Layer 12 of a small transformer language model trained on English Wikipedia (17 layers, counted from 0, width 128).
A neuron adds its activation times its output weights to the MLP's output. To switch it off is to set its activation to zero at one token and run the rest of the model.
A neuron's activation on a vector x is GELU(weights . x + bias), where the dot is the dot product.

Input weights of the MLP neurons that the questions are about. A number n stands for (n - 500) times 0.0016.
n39 (bias -0.075): 694 370 383 391 706 681 160 598 611 621 581 645 158 725 529 734 563 543 614 742 596 183 269 577 737 535 658 721 158 726 332 476 552 597 457 481 266 608 707 472 711 500 251 415 323 450 305 524 415 567 404 476 307 420 319 438 621 359 307 524 248 373 220 561 505 674 515 456 414 699 485 534 624 495 571 490 558 555 647 378 842 539 356 515 584 728 594 292 534 305 711 370 104 730 568 456 412 756 364 639 342 277 589 391 312 558 730 323 260 481 577 687 393 386 628 462 317 396 635 540 376 372 796 689 272 710 500 715
n157 (bias -0.054): 421 348 401 671 527 253 558 450 509 327 711 496 532 588 373 566 366 562 676 621 350 78 567 589 276 426 391 627 399 544 788 473 592 415 585 323 584 586 639 509 546 409 456 361 582 555 435 343 639 540 562 694 277 614 500 421 723 702 472 226 342 452 574 386 437 420 455 428 368 610 609 286 518 487 834 656 522 244 604 676 636 314 424 436 578 633 605 487 666 297 345 895 640 509 599 724 468 572 428 633 564 390 729 807 276 407 599 527 385 624 155 433 152 395 588 464 464 452 630 573 739 408 603 661 465 323 275 210
n178 (bias -0.113): 436 552 478 530 604 388 794 380 662 477 672 535 343 168 736 375 330 362 328 649 370 603 426 426 461 441 598 469 254 734 442 552 466 171 500 444 285 478 750 738 604 473 504 364 580 309 477 412 377 629 543 328 957 675 401 431 534 796 388 355 375 398 450 632 548 378 566 517 530 361 376 473 440 483 599 428 614 596 412 381 663 473 856 478 540 563 453 557 439 592 234 587 469 518 843 335 575 509 518 587 250 517 724 722 487 301 385 575 535 509 401 786 346 879 509 587 526 281 352 522 429 504 579 558 427 681 475 340
n192 (bias -0.070): 371 716 341 614 834 567 573 489 569 676 547 421 651 630 417 427 437 531 459 627 458 74 642 448 416 603 661 222 959 610 387 266 608 384 264 751 375 409 602 531 686 441 557 511 693 385 261 442 439 370 484 578 348 572 459 651 470 629 90 632 987 480 560 413 511 411 379 463 313 581 281 709 738 108 469 743 895 264 410 166 267 724 610 495 662 566 500 489 347 553 666 672 149 386 574 296 634 558 627 709 360 980 635 356 306 552 441 313 729 490 490 411 697 452 500 751 390 557 758 452 560 303 571 295 454 687 630 169
n195 (bias -0.112): 316 505 674 675 338 544 505 731 688 490 592 436 505 476 238 700 248 734 665 183 441 566 323 264 307 836 500 375 763 681 349 607 312 629 686 568 481 535 677 505 459 364 622 454 562 472 480 347 370 466 657 461 451 539 524 666 666 667 444 659 670 749 306 587 574 613 184 668 646 252 290 560 650 533 340 363 480 490 635 579 277 725 947 162 723 476 312 697 480 237 244 123 615 352 445 515 891 244 505 338 505 229 627 582 253 324 445 330 510 573 607 559 635 329 432 441 637 670 288 661 462 573 543 394 490 383 594 209
n223 (bias -0.102): 651 853 410 720 702 593 377 571 570 620 412 555 566 520 642 456 271 402 745 560 672 184 158 421 390 536 784 399 633 663 205 234 495 500 208 835 446 233 640 341 624 551 559 443 630 590 413 600 442 407 643 549 336 807 637 402 390 519 148 260 520 592 510 544 660 609 157 639 343 663 263 338 759 367 524 745 779 189 465 380 510 520 352 281 510 471 388 585 550 575 419 229 405 433 575 566 323 450 580 604 495 476 633 427 495 485 158 540 603 505 426 599 801 414 485 954 485 471 709 957 528 476 638 429 310 549 538 260
n268 (bias -0.095): 686 357 283 530 668 470 515 750 669 189 596 377 479 495 591 708 690 728 672 485 429 595 428 765 243 670 281 448 300 740 647 546 625 711 230 602 323 609 560 410 489 788 353 558 490 500 484 644 784 515 332 490 301 224 667 677 466 287 532 588 344 540 325 746 577 464 336 213 616 590 453 610 132 353 560 673 253 479 536 490 616 547 689 275 458 234 655 823 248 304 677 332 293 718 526 212 464 618 515 576 442 163 605 239 726 388 583 364 536 586 520 419 50 301 520 500 678 364 720 547 764 914 549 442 520 647 476 232
n378 (bias -0.097): 794 471 198 432 642 330 714 610 638 361 674 73 273 408 601 621 574 301 500 239 374 424 716 427 362 403 209 670 485 549 384 495 856 787 656 246 272 664 739 667 684 650 632 179 528 309 586 495 643 451 554 485 711 394 452 534 580 241 298 416 490 743 307 654 569 613 294 687 437 399 630 600 693 538 592 460 303 633 833 500 408 460 715 420 349 685 361 549 658 549 435 402 584 510 500 560 700 716 599 573 219 399 450 433 208 363 381 265 631 510 714 749 411 354 602 524 690 341 662 731 402 771 604 757 384 412 692 457
n395 (bias -0.040): 652 466 691 691 717 419 433 386 563 505 653 582 570 495 614 73 544 721 553 597 284 669 302 543 617 445 114 223 366 413 530 572 533 510 283 471 586 554 585 453 626 614 375 520 280 344 675 456 330 380 510 471 544 676 400 332 965 505 619 763 600 250 515 562 578 743 539 417 299 96 554 762 634 634 719 306 412 647 628 549 347 643 529 624 555 365 391 490 173 407 436 225 338 400 729 356 298 451 500 539 634 629 510 519 490 457 716 431 476 318 231 293 618 441 605 717 563 276 209 440 232 495 760 934 476 409 518 448
n431 (bias -0.112): 779 500 480 490 515 597 393 385 298 428 606 490 384 272 587 849 623 830 418 845 786 450 250 583 721 530 320 515 555 578 786 592 399 184 524 442 834 475 471 114 434 340 325 159 538 481 439 485 424 330 510 181 368 505 694 335 476 528 288 426 205 328 485 721 323 407 191 387 481 616 505 450 360 500 403 706 785 746 599 638 514 619 353 876 530 514 399 475 495 535 535 203 470 276 594 485 445 510 559 241 400 669 273 490 590 252 540 790 388 456 553 646 803 274 742 383 515 481 687 585 383 602 566 313 596 617 351 538

Output weights of the MLP neurons that the questions are about. A number n stands for (n - 500) times 0.0013.
n39: 578 620 435 660 480 592 741 575 449 404 573 476 524 489 506 359 383 517 627 386 259 658 659 440 344 442 351 605 500 428 462 491 491 329 500 444 598 521 481 527 467 460 570 500 631 511 551 540 436 633 606 456 563 380 669 620 645 388 573 412 410 613 602 547 371 398 434 436 466 457 419 491 449 586 372 539 389 603 465 634 466 585 529 500 633 536 365 552 373 519 357 494 589 358 517 448 515 546 720 363 631 497 443 615 464 284 322 400 551 602 414 509 672 558 543 539 762 533 370 476 482 580 469 489 447 488 455 398
n157: 435 506 123 532 455 592 572 597 506 577 447 465 471 244 637 614 497 456 448 445 641 586 617 366 573 537 594 579 455 478 406 577 449 576 417 478 533 611 525 500 518 489 561 535 203 522 613 500 401 494 494 427 463 465 300 476 617 420 564 640 374 429 456 448 567 537 566 555 512 545 419 506 433 588 376 432 616 474 462 494 421 352 598 506 497 506 408 385 402 412 511 589 470 180 500 488 368 662 580 323 321 480 424 603 554 524 562 548 461 480 628 692 680 572 511 445 546 475 542 376 573 556 522 398 483 494 509 439
n178: 534 518 748 381 564 476 372 557 638 337 526 603 729 541 440 497 489 460 643 509 512 469 576 461 503 601 497 258 605 299 488 524 578 714 555 451 567 429 363 506 600 497 408 621 437 401 562 700 437 415 468 392 494 524 403 472 571 503 622 332 541 588 377 517 554 468 351 473 491 478 595 503 393 472 267 524 416 603 542 529 413 445 340 529 420 437 467 315 500 687 509 497 537 360 441 530 464 569 441 469 646 446 618 362 441 485 490 485 793 497 550 494 577 399 482 493 794 593 503 640 497 503 386 517 628 506 377 642
n192: 465 700 404 372 708 322 443 361 688 692 606 515 392 418 349 363 405 569 428 548 548 332 376 536 438 512 652 410 618 504 469 348 332 357 76 485 126 437 618 384 582 515 548 365 504 490 331 436 442 418 578 477 398 677 421 643 609 719 312 565 708 449 596 518 615 585 595 458 274 595 404 557 604 363 686 739 618 426 542 371 403 596 443 485 651 540 546 382 422 638 417 511 318 380 523 283 508 536 714 709 431 589 600 180 333 590 549 399 660 519 557 525 682 549 496 581 411 460 401 790 557 457 562 580 416 729 622 504
n195: 592 529 327 653 559 770 564 404 607 584 545 264 659 650 572 618 568 633 447 455 374 511 638 730 594 474 530 647 400 449 435 511 691 424 361 267 609 503 550 619 671 535 411 565 543 345 267 521 417 533 439 561 535 291 447 657 343 518 331 579 508 446 313 643 713 591 463 468 579 559 379 489 559 368 549 606 557 533 633 366 490 427 440 427 564 693 630 407 663 483 581 417 685 431 450 454 260 545 254 551 611 377 606 483 452 441 653 489 597 441 265 395 493 140 458 588 564 335 422 762 417 515 462 524 363 290 452 481
n223: 576 528 526 695 416 403 360 357 400 554 237 540 603 302 496 636 500 478 290 440 676 432 544 653 468 414 439 630 399 597 345 720 414 405 446 350 562 450 563 489 460 523 406 587 137 535 367 508 559 321 538 240 307 480 631 310 384 519 561 406 563 548 453 645 445 488 687 844 562 724 610 500 466 566 542 388 641 528 898 650 412 356 516 584 360 496 625 492 553 585 573 421 429 516 585 500 404 492 296 286 469 421 796 704 341 653 571 496 420 500 735 623 350 453 442 356 479 448 195 743 678 552 470 403 440 623 311 678
n268: 612 574 627 511 557 540 576 725 444 282 532 685 773 564 493 546 276 399 653 367 450 759 530 500 596 573 546 393 542 389 615 478 340 515 338 566 586 547 633 517 585 554 314 315 423 477 489 464 544 210 578 551 442 360 356 602 470 547 393 386 465 379 202 562 504 228 633 456 519 497 542 320 390 515 507 844 365 107 364 602 596 567 406 578 475 437 476 580 443 451 457 352 650 589 627 464 377 473 439 493 474 485 528 585 740 349 359 400 461 622 612 731 337 475 618 459 461 555 751 389 454 507 525 622 643 554 575 299
n378: 419 366 573 434 513 646 551 668 479 548 638 434 386 377 718 460 500 431 347 523 503 514 343 503 302 435 393 684 404 601 677 518 661 632 557 592 29 512 379 623 549 648 572 434 260 386 458 598 603 448 438 414 500 645 585 529 581 439 554 662 496 513 569 454 428 343 628 411 554 608 480 466 430 356 417 633 408 657 483 286 346 659 503 567 534 698 568 503 619 396 537 546 405 458 520 599 441 525 483 536 414 441 538 444 653 504 731 607 317 510 658 683 272 619 473 485 369 610 486 405 569 465 484 546 320 612 504 137
n395: 403 506 537 548 389 422 550 512 373 446 482 638 513 469 276 582 481 437 415 576 549 471 490 668 481 214 616 568 454 677 593 442 632 586 556 491 475 295 368 424 638 500 430 513 481 407 454 531 402 458 530 576 400 478 441 488 684 462 421 312 608 500 443 401 688 540 461 304 593 488 671 344 626 487 358 849 617 314 560 412 546 521 594 361 378 573 587 459 674 515 276 521 551 625 356 481 571 697 500 485 544 590 552 427 447 559 385 571 614 627 518 407 307 679 348 532 597 372 566 526 403 423 515 515 566 414 678 467
n431: 258 448 409 326 371 621 403 530 496 429 630 595 665 436 465 510 516 669 486 500 337 411 426 464 532 592 544 388 475 616 655 440 525 750 757 623 449 548 496 625 451 541 420 426 375 234 672 575 608 245 600 437 589 545 291 403 686 242 325 493 544 434 448 365 573 478 240 653 566 648 527 558 392 511 432 571 497 345 423 650 524 534 438 259 400 690 385 524 359 629 521 540 517 737 555 646 578 383 497 540 583 412 649 523 605 342 679 428 524 656 619 526 457 427 456 616 412 470 493 529 662 535 497 536 377 661 714 301

Each question names a token from some text and the token that comes next. It shows the vector x that enters the MLP there. A number n stands for (n - 500) times 0.015.

Then comes g, the gradient of the next token's log-probability with respect to the MLP's output, scaled to length 1. A neuron's effect is roughly proportional to its activation times (output weights . g). A number n stands for (n - 500) times 0.00079.

"50", then "1"
x: 460 567 471 482 463 481 513 396 630 417 608 656 645 555 517 265 603 386 425 515 434 405 547 507 522 401 498 523 473 462 558 533 448 689 646 387 420 572 233 559 511 511 372 642 392 417 491 691 483 486 665 639 399 468 492 589 447 605 456 710 604 559 387 287 506 461 416 399 630 487 533 436 478 648 549 592 415 361 445 506 464 439 562 619 650 491 452 387 456 168 628 516 521 473 551 414 463 597 449 530 420 498 491 473 399 607 324 626 639 560 404 411 476 563 642 572 438 561 470 252 561 544 557 460 457 622 475 635
g: 536 438 425 630 272 548 619 286 360 439 541 437 578 385 444 560 629 309 494 438 291 615 649 516 597 452 554 508 514 511 720 433 549 403 385 478 382 542 488 305 599 426 406 578 408 584 453 400 408 498 582 561 400 418 537 460 533 201 697 601 458 373 335 461 696 286 443 647 638 430 536 753 465 581 420 723 541 605 601 552 575 516 588 515 455 469 436 394 549 688 277 632 321 566 454 418 494 614 349 450 520 459 375 664 613 585 462 478 392 551 482 835 513 648 421 464 388 580 537 575 474 516 729 504 477 456 382 608
Which two neurons, each switched off alone, lower its probability most, in order? n395, n157

"r", then " became"
x: 462 465 497 414 422 385 439 453 451 489 499 468 536 639 609 432 459 495 442 548 471 458 367 517 376 587 542 503 635 471 475 636 391 592 488 455 689 506 345 474 497 280 490 501 303 205 710 592 544 487 510 548 501 650 483 585 449 723 442 589 457 531 414 332 565 453 374 412 709 626 513 453 463 591 483 398 501 458 491 446 444 582 491 581 459 622 594 645 408 540 538 524 455 399 595 419 533 671 554 582 325 618 521 541 492 539 470 622 457 496 548 425 584 575 646 295 539 568 641 276 447 572 409 533 493 473 441 585
g: 432 542 542 563 619 277 800 485 470 511 587 397 391 497 556 425 741 329 530 525 685 591 441 594 369 728 358 428 655 307 382 595 403 342 416 451 537 423 701 325 436 478 690 455 480 520 376 389 603 638 628 717 538 316 538 600 551 489 635 434 443 624 595 588 436 749 701 393 537 485 393 511 425 449 606 426 379 290 463 429 431 472 483 716 597 469 455 444 555 531 460 573 390 480 389 613 620 599 443 471 468 302 531 572 332 640 798 456 433 388 423 520 530 393 514 350 413 443 678 464 462 382 528 482 430 442 538 516
Which neuron, switched off, raises the next token's probability most? n431

"/", then "16"
x: 425 678 447 440 456 612 325 501 494 471 398 590 575 481 415 359 569 386 490 458 471 547 519 539 531 524 541 655 558 345 608 606 453 472 503 441 366 456 481 426 717 634 660 544 461 244 559 608 629 531 643 652 477 531 467 494 382 400 556 565 547 671 408 428 526 495 352 535 549 433 453 390 638 647 449 548 266 492 369 519 277 619 483 344 652 379 442 510 471 467 370 466 591 451 452 468 566 576 662 438 347 390 539 535 439 562 489 542 472 538 509 540 475 574 580 620 361 497 463 491 405 615 439 464 615 583 560 675
g: 439 457 444 604 421 583 591 563 543 841 401 626 543 488 353 651 303 522 561 656 706 442 496 598 525 554 527 461 548 490 529 515 541 572 465 306 523 420 401 468 481 409 481 471 361 630 448 483 811 628 503 521 513 492 298 656 552 647 468 579 331 349 541 358 698 606 262 537 346 491 341 523 465 558 439 409 585 363 303 525 532 651 718 358 554 575 728 495 419 524 394 564 605 499 202 346 282 449 443 593 555 396 573 323 495 310 554 417 615 593 303 553 603 446 577 573 506 419 487 464 603 540 468 417 646 547 500 446
Which neuron, switched off, raises the next token's probability most? n378

":", then "00"
x: 380 572 477 505 455 481 404 535 475 305 295 560 533 503 585 463 518 509 573 453 552 487 506 464 521 488 499 478 476 562 581 652 369 575 473 461 252 410 486 517 713 608 554 506 443 250 627 477 560 570 596 611 458 555 476 580 437 464 564 550 576 638 415 544 613 534 385 492 437 575 492 314 734 552 538 699 361 321 368 532 394 537 494 393 681 421 454 553 554 370 347 364 500 478 562 520 504 633 557 479 346 676 572 553 498 515 512 633 415 523 492 539 489 606 503 585 334 541 349 406 472 539 383 482 467 692 405 545
g: 622 526 429 465 460 496 484 349 453 671 536 447 510 527 472 517 396 781 418 411 433 425 357 509 470 511 382 608 414 618 560 232 432 608 357 634 667 364 538 668 500 463 533 311 390 481 484 453 437 643 674 422 505 714 475 315 621 638 434 663 490 447 527 593 475 438 491 441 580 669 292 554 466 347 545 564 628 503 306 548 349 491 220 441 627 466 583 309 523 654 489 305 498 444 507 446 454 622 509 675 544 562 677 589 595 650 556 525 434 433 585 582 534 389 552 344 749 535 324 704 617 485 506 402 348 653 308 383
Switching off which neuron hurts the next token most? n223

"2013", then " 3"
x: 454 652 563 562 406 532 470 473 506 461 424 518 572 557 457 460 590 280 464 614 479 348 510 592 505 391 391 441 517 592 369 599 397 453 462 603 403 455 466 521 537 429 548 591 271 288 412 548 436 510 472 611 462 549 478 537 432 545 652 627 486 794 442 421 557 701 472 353 634 573 494 287 648 548 479 604 445 261 466 439 402 495 384 437 511 476 568 437 335 266 516 573 532 469 680 528 436 624 503 720 580 547 516 549 455 488 352 598 567 488 604 529 517 497 580 543 345 575 551 391 514 712 319 506 538 708 492 498
g: 677 569 566 640 539 539 437 670 284 459 613 396 498 365 477 429 784 333 359 469 607 381 527 577 394 472 329 563 523 500 623 351 515 464 485 657 359 572 274 439 538 618 574 420 484 302 619 518 587 359 363 569 637 588 501 380 639 593 251 314 715 517 445 596 534 445 497 525 569 395 574 743 508 446 341 442 614 609 449 483 668 410 407 666 448 405 406 558 723 491 380 549 645 367 360 597 571 639 469 441 531 407 436 650 390 372 500 545 439 491 503 554 581 616 248 570 481 264 510 433 538 494 645 695 555 445 494 400
Which neuron, switched off, raises the next token's probability most? n192

"–", then "78"
x: 403 500 606 495 334 540 342 535 498 415 577 494 563 543 476 488 686 347 432 424 451 642 561 364 503 509 479 485 472 298 653 693 447 575 466 312 230 535 553 524 731 453 425 587 526 370 499 552 512 434 615 596 404 626 468 621 317 502 581 661 602 484 418 445 553 528 367 453 503 571 476 444 453 646 347 552 400 489 469 547 353 515 601 431 589 350 510 443 497 633 443 500 409 531 532 409 629 493 583 665 500 535 510 421 346 628 459 472 543 594 512 488 584 562 695 598 430 712 477 410 467 563 576 409 465 429 457 627
g: 449 500 435 485 539 534 492 404 504 566 355 401 460 761 502 308 713 478 365 588 570 425 257 459 611 427 544 636 598 325 562 375 485 460 657 406 604 467 522 554 334 345 448 615 584 413 468 393 300 300 483 373 502 513 456 342 535 418 477 451 685 561 594 428 490 714 561 582 331 560 608 597 348 630 454 260 348 495 544 757 530 492 454 834 528 624 589 317 572 492 680 620 403 501 436 522 667 500 486 467 460 395 510 597 669 434 578 561 563 361 606 486 429 585 414 494 572 801 377 417 484 457 383 435 434 445 583 673
Which neuron, switched off, raises the next token's probability most? n195

" Swan", then ","
x: 412 635 425 422 445 415 462 434 509 633 424 507 589 620 619 463 636 377 364 487 571 375 371 474 445 432 495 742 464 572 609 588 359 576 436 420 410 363 416 578 632 392 476 677 406 399 593 598 511 601 634 679 346 612 584 513 409 619 530 541 520 500 555 399 470 248 414 349 733 618 380 458 475 612 440 528 433 466 448 483 436 513 418 557 483 477 475 530 510 395 518 399 528 495 474 504 551 519 652 613 465 406 554 479 432 618 537 398 436 474 546 426 496 565 694 445 464 623 711 197 434 546 503 685 557 539 348 641
g: 727 451 415 335 504 340 580 502 477 399 458 644 393 602 626 526 787 495 594 700 560 283 434 613 296 429 485 285 462 447 428 512 436 513 513 561 554 738 604 381 739 655 413 402 515 463 369 485 676 505 400 450 455 550 634 393 521 549 725 543 593 412 611 621 401 639 544 554 710 458 475 456 476 550 554 349 527 424 436 386 640 311 542 391 397 493 712 478 723 340 601 545 505 594 670 664 680 400 390 503 565 448 299 636 454 549 342 503 503 298 456 348 568 404 401 422 334 440 547 412 456 549 427 437 489 484 413 534
Which neuron, switched off, raises the next token's probability most? n39

"R", then "ank"
x: 286 525 512 509 498 435 333 597 422 477 523 537 519 480 450 334 402 413 445 538 522 429 557 554 523 524 492 610 543 476 555 615 457 551 577 394 626 567 280 506 595 470 511 611 266 324 549 506 561 570 649 462 480 477 443 598 520 549 514 489 561 667 434 400 581 514 489 510 618 588 508 448 621 549 534 565 246 304 408 501 517 602 400 611 583 542 466 494 483 465 460 527 599 284 520 445 433 465 472 737 615 604 535 432 454 526 360 423 531 537 433 466 439 538 705 423 437 588 687 149 587 507 399 633 478 502 469 619
g: 389 459 337 586 385 484 549 425 489 507 350 488 621 588 361 454 416 688 657 561 523 460 539 724 445 361 526 371 724 565 580 451 532 361 353 502 515 421 390 708 615 644 501 273 262 538 626 628 338 525 567 571 659 413 407 430 412 365 530 630 562 515 700 483 418 724 412 353 657 599 499 550 574 331 634 720 488 443 465 353 444 508 587 392 578 403 449 463 490 439 357 580 563 790 593 382 476 563 419 636 312 690 335 375 670 522 580 379 564 491 371 514 375 488 595 624 541 382 475 540 661 436 546 480 449 528 316 391
Which neuron, switched off, raises the next token's probability most? n157

"=", then "\n"
x: 515 480 661 491 407 466 411 423 551 494 320 523 515 409 538 438 533 285 506 604 456 446 452 548 316 504 610 530 432 487 675 664 416 644 490 345 401 560 421 445 476 542 507 604 371 131 483 554 450 475 470 537 357 560 455 641 542 450 718 492 504 583 278 508 480 539 515 451 497 543 366 440 550 577 565 698 470 368 366 425 589 531 447 446 614 522 501 488 529 354 391 455 544 563 464 480 463 562 486 484 470 542 558 460 576 564 442 567 568 592 736 493 420 542 748 586 439 550 546 346 502 576 482 627 466 561 527 647
g: 311 472 567 682 354 514 614 623 320 452 731 517 373 515 612 466 512 519 592 522 359 469 509 468 512 681 348 696 476 467 650 589 377 534 298 520 549 646 550 541 624 541 485 797 683 582 511 553 393 393 430 639 249 389 622 469 530 437 779 314 423 578 688 579 390 639 583 439 421 341 529 346 370 574 539 389 496 633 436 538 452 463 424 352 377 633 451 499 312 486 448 490 244 384 535 754 528 553 527 481 361 449 397 482 444 492 598 624 557 542 502 303 611 479 470 552 548 314 417 668 409 386 488 539 578 424 478 637
Switching off which neuron hurts the next token most? n39

"/", then "2014"
x: 494 610 480 464 362 534 312 440 455 566 274 469 557 560 433 353 557 410 469 496 557 465 539 566 509 540 490 631 574 457 537 651 468 462 479 575 410 446 476 424 631 609 616 596 388 245 553 605 468 477 534 647 525 603 414 637 399 502 602 591 459 723 358 379 542 481 440 468 545 508 446 438 630 626 383 511 353 431 401 466 317 580 482 318 659 454 495 526 422 474 399 468 536 472 623 451 468 635 629 509 171 456 532 648 454 598 449 570 537 480 549 593 522 513 548 549 437 581 431 369 473 670 386 551 601 570 571 626
g: 625 583 552 464 388 456 504 479 634 646 406 315 446 549 620 564 597 472 540 491 300 505 493 344 302 451 616 629 636 495 475 559 604 495 556 428 753 423 601 628 519 533 768 621 522 378 532 400 382 520 587 615 629 666 551 439 506 516 221 397 726 542 453 676 433 356 425 523 405 631 309 386 497 342 537 684 643 537 652 512 517 651 311 486 417 530 291 502 514 398 550 273 626 320 458 424 464 486 538 533 294 559 433 430 695 448 457 544 479 502 569 388 354 381 420 407 673 556 517 702 467 426 499 564 477 231 424 622
Switching off which neuron hurts the next token most? n195

"-", then "C"
x: 425 555 502 480 487 591 363 537 601 455 445 580 569 506 457 439 540 414 491 481 525 655 552 596 547 601 557 659 516 492 577 529 410 399 489 468 510 434 365 520 485 448 623 742 295 168 506 588 568 596 565 615 446 618 457 370 455 417 559 446 569 533 247 509 536 370 460 420 745 540 554 490 581 592 394 535 517 410 521 499 406 696 461 560 624 477 427 607 343 424 521 421 351 489 564 451 393 571 472 478 495 543 368 517 597 525 335 535 596 474 669 487 302 594 534 415 356 545 605 500 511 667 490 376 507 490 462 512
g: 426 644 603 385 383 482 583 685 584 230 425 444 670 330 773 564 785 428 525 572 603 503 393 522 547 670 509 565 613 379 456 499 431 554 470 585 242 387 473 484 743 508 387 383 594 519 544 413 576 394 606 537 536 441 486 463 545 488 452 350 557 378 397 435 521 508 414 323 712 688 316 655 396 342 701 621 492 510 584 641 333 455 595 376 382 489 249 540 525 431 459 542 553 394 619 655 491 550 554 468 271 404 467 650 507 422 312 554 484 622 550 501 472 433 543 757 478 583 488 497 527 318 520 562 350 439 475 593
Switching off which neuron hurts the next token most? n268

" 6", then ":"
x: 465 606 451 507 501 424 404 393 444 416 377 645 521 495 574 290 568 434 560 650 648 350 502 462 515 505 428 514 501 534 469 644 377 492 554 447 445 449 399 522 554 565 500 669 511 235 470 654 418 590 454 687 504 565 463 525 400 619 626 499 548 767 326 380 495 521 405 472 559 575 449 327 571 650 510 622 403 426 374 424 378 525 567 499 646 507 476 388 601 406 485 485 432 435 521 575 439 582 560 665 273 566 603 498 541 548 251 666 586 499 585 428 484 700 590 569 439 553 482 427 360 515 372 497 456 624 560 537
g: 470 470 659 428 479 697 478 349 443 715 478 448 532 547 736 429 594 366 570 476 539 466 594 532 438 241 394 633 488 508 291 536 426 343 450 440 653 445 481 537 469 616 608 569 607 541 523 521 520 375 394 518 747 602 478 469 668 375 567 532 387 609 557 731 407 487 442 345 389 711 286 562 516 823 470 340 456 416 609 539 506 467 483 502 442 465 457 306 448 633 485 429 405 482 360 486 467 547 425 578 769 411 281 449 560 482 308 212 497 577 608 635 591 520 633 487 660 634 330 486 397 601 545 422 415 526 397 610
Switching off which neuron hurts the next token most? n223

"rem", then "ely"
x: 484 559 579 436 524 473 437 475 578 341 343 564 473 506 549 408 412 369 606 568 486 480 541 546 417 482 435 468 503 468 558 412 443 438 573 382 491 615 384 796 539 476 528 546 417 393 620 559 384 811 742 665 390 656 533 502 403 508 665 386 485 584 370 456 511 474 540 346 573 548 575 411 532 676 434 488 465 370 425 549 529 576 612 448 608 376 499 562 574 401 582 475 333 457 632 536 435 526 682 529 469 567 368 472 574 419 493 329 576 493 629 346 483 418 727 536 463 520 629 420 470 598 317 420 481 513 346 448
g: 410 443 733 545 530 561 499 615 357 432 672 508 703 441 469 644 396 689 703 389 784 446 484 566 435 571 484 365 562 582 576 408 536 557 425 369 661 345 608 477 617 687 455 612 348 561 422 543 553 518 459 478 461 499 539 493 556 486 231 452 411 461 350 624 625 533 505 641 536 368 515 400 362 506 559 515 388 549 467 450 603 630 459 472 426 684 541 497 463 434 616 387 461 463 412 547 403 426 556 505 679 371 595 538 158 310 565 458 597 469 469 473 528 674 284 635 732 445 624 632 334 335 297 285 539 335 429 510
Switching off which neuron hurts the next token most? n268

" in", then " both"
x: 575 479 420 514 596 467 387 442 502 527 469 561 489 559 464 415 661 434 428 588 542 557 442 501 572 433 576 601 536 499 517 531 455 492 484 463 604 550 306 491 554 376 526 554 386 99 623 594 532 529 591 596 385 734 492 514 621 584 419 626 484 658 438 489 525 521 288 413 490 516 400 493 565 620 530 567 514 392 341 477 528 462 402 500 533 591 494 596 557 288 541 500 392 508 476 558 567 557 468 592 467 585 474 522 463 569 452 467 602 694 570 369 478 504 548 328 417 570 446 297 347 641 364 410 558 409 471 622
g: 535 669 339 535 474 440 558 538 435 594 428 620 431 356 441 640 393 424 659 519 494 314 460 465 524 639 600 539 485 462 453 420 550 258 436 469 477 407 646 337 575 423 323 351 573 475 574 717 681 463 480 460 526 592 532 424 497 642 363 280 631 327 767 440 388 666 563 703 489 509 643 549 507 589 568 386 532 359 403 519 601 303 462 682 640 581 515 517 569 459 541 643 631 637 560 510 374 433 517 472 352 566 341 404 315 456 536 339 626 552 427 636 527 348 686 322 544 642 573 410 425 725 396 420 426 610 563 229
Switching off which neuron hurts the next token most? n192

" |", then " Li"
x: 420 595 481 521 498 436 408 561 520 386 405 573 469 689 566 358 610 242 542 609 481 496 574 508 442 442 397 594 591 581 596 573 499 621 446 464 437 532 491 590 634 581 590 503 345 53 608 387 446 586 498 468 380 537 415 572 625 559 478 484 583 619 394 467 565 578 368 463 617 558 465 523 570 541 449 561 539 429 306 429 473 418 435 522 549 609 496 378 540 472 493 363 454 435 626 477 410 533 596 528 447 633 518 519 457 623 459 603 561 498 573 465 536 515 581 413 425 577 446 397 501 604 267 573 499 487 515 539
g: 504 605 483 331 516 553 349 589 376 435 647 400 560 468 384 652 541 618 495 282 176 377 460 601 619 488 546 732 659 537 450 413 616 734 481 638 405 630 646 403 482 361 642 356 567 465 354 525 542 480 649 530 507 469 636 460 334 328 523 583 567 466 359 600 624 532 294 554 453 731 575 570 552 345 438 475 653 428 432 562 573 538 406 626 443 591 274 472 397 612 564 536 478 386 513 543 419 524 370 536 411 419 460 307 778 370 539 517 364 696 731 546 377 410 313 561 374 661 515 502 528 560 439 442 396 528 472 572
Switching off which neuron hurts the next token most? n378

"iga", then "die"
x: 596 538 604 594 533 434 531 478 525 638 501 523 504 580 434 440 562 193 479 525 391 436 550 503 429 484 504 503 439 468 736 575 302 634 471 432 511 537 439 552 586 444 521 421 320 289 684 525 484 674 626 483 409 486 541 391 373 463 473 627 536 487 395 341 528 415 479 529 569 328 538 449 446 601 477 557 389 437 300 684 318 585 321 457 547 463 435 437 514 582 396 426 494 452 532 574 645 628 746 556 556 480 432 480 446 511 463 528 638 432 456 562 572 406 768 560 407 581 526 341 458 616 617 453 506 650 404 646
g: 773 302 370 633 599 547 636 555 483 534 522 515 517 563 480 404 342 640 661 528 481 494 534 432 766 434 507 482 404 421 363 478 469 472 407 631 478 611 675 500 432 635 439 483 364 491 637 630 655 487 342 531 540 488 430 324 493 758 441 522 340 475 461 427 298 590 526 500 465 482 364 521 622 656 522 685 314 609 480 460 437 526 456 467 441 436 663 416 300 292 499 203 639 427 523 539 547 612 357 541 705 595 644 549 566 446 417 299 460 570 576 370 618 416 406 472 551 789 535 579 495 472 611 308 580 390 330 370
Which neuron, switched off, raises the next token's probability most? n395

" |", then " Opponent"
x: 458 585 483 416 496 545 482 321 440 574 486 498 412 459 450 445 528 304 436 560 611 403 498 381 389 446 438 531 594 401 542 574 468 697 590 288 438 723 437 680 562 574 680 498 333 358 551 554 460 553 488 677 461 446 507 579 502 549 534 543 556 551 309 288 586 559 590 547 597 421 437 328 579 510 376 564 519 523 388 458 276 548 274 523 539 603 502 551 497 355 416 514 502 435 486 450 401 650 545 605 429 555 314 530 430 575 449 697 550 603 538 433 486 615 642 418 514 673 505 567 498 694 355 567 464 611 462 573
g: 506 514 376 517 626 446 479 458 475 667 418 458 488 810 668 472 158 690 551 731 440 581 387 341 454 545 544 657 583 593 396 546 288 476 394 434 700 566 578 541 309 699 420 586 494 587 477 520 336 536 523 476 668 648 604 473 410 348 366 565 444 325 438 421 445 449 414 332 528 590 331 455 536 504 443 685 444 539 430 450 423 641 414 504 606 523 636 379 469 742 525 454 508 400 456 512 638 463 406 586 546 517 510 506 552 547 420 367 490 370 243 538 630 529 762 479 559 581 224 594 623 467 497 497 516 411 321 617
Which neuron, switched off, raises the next token's probability most? n378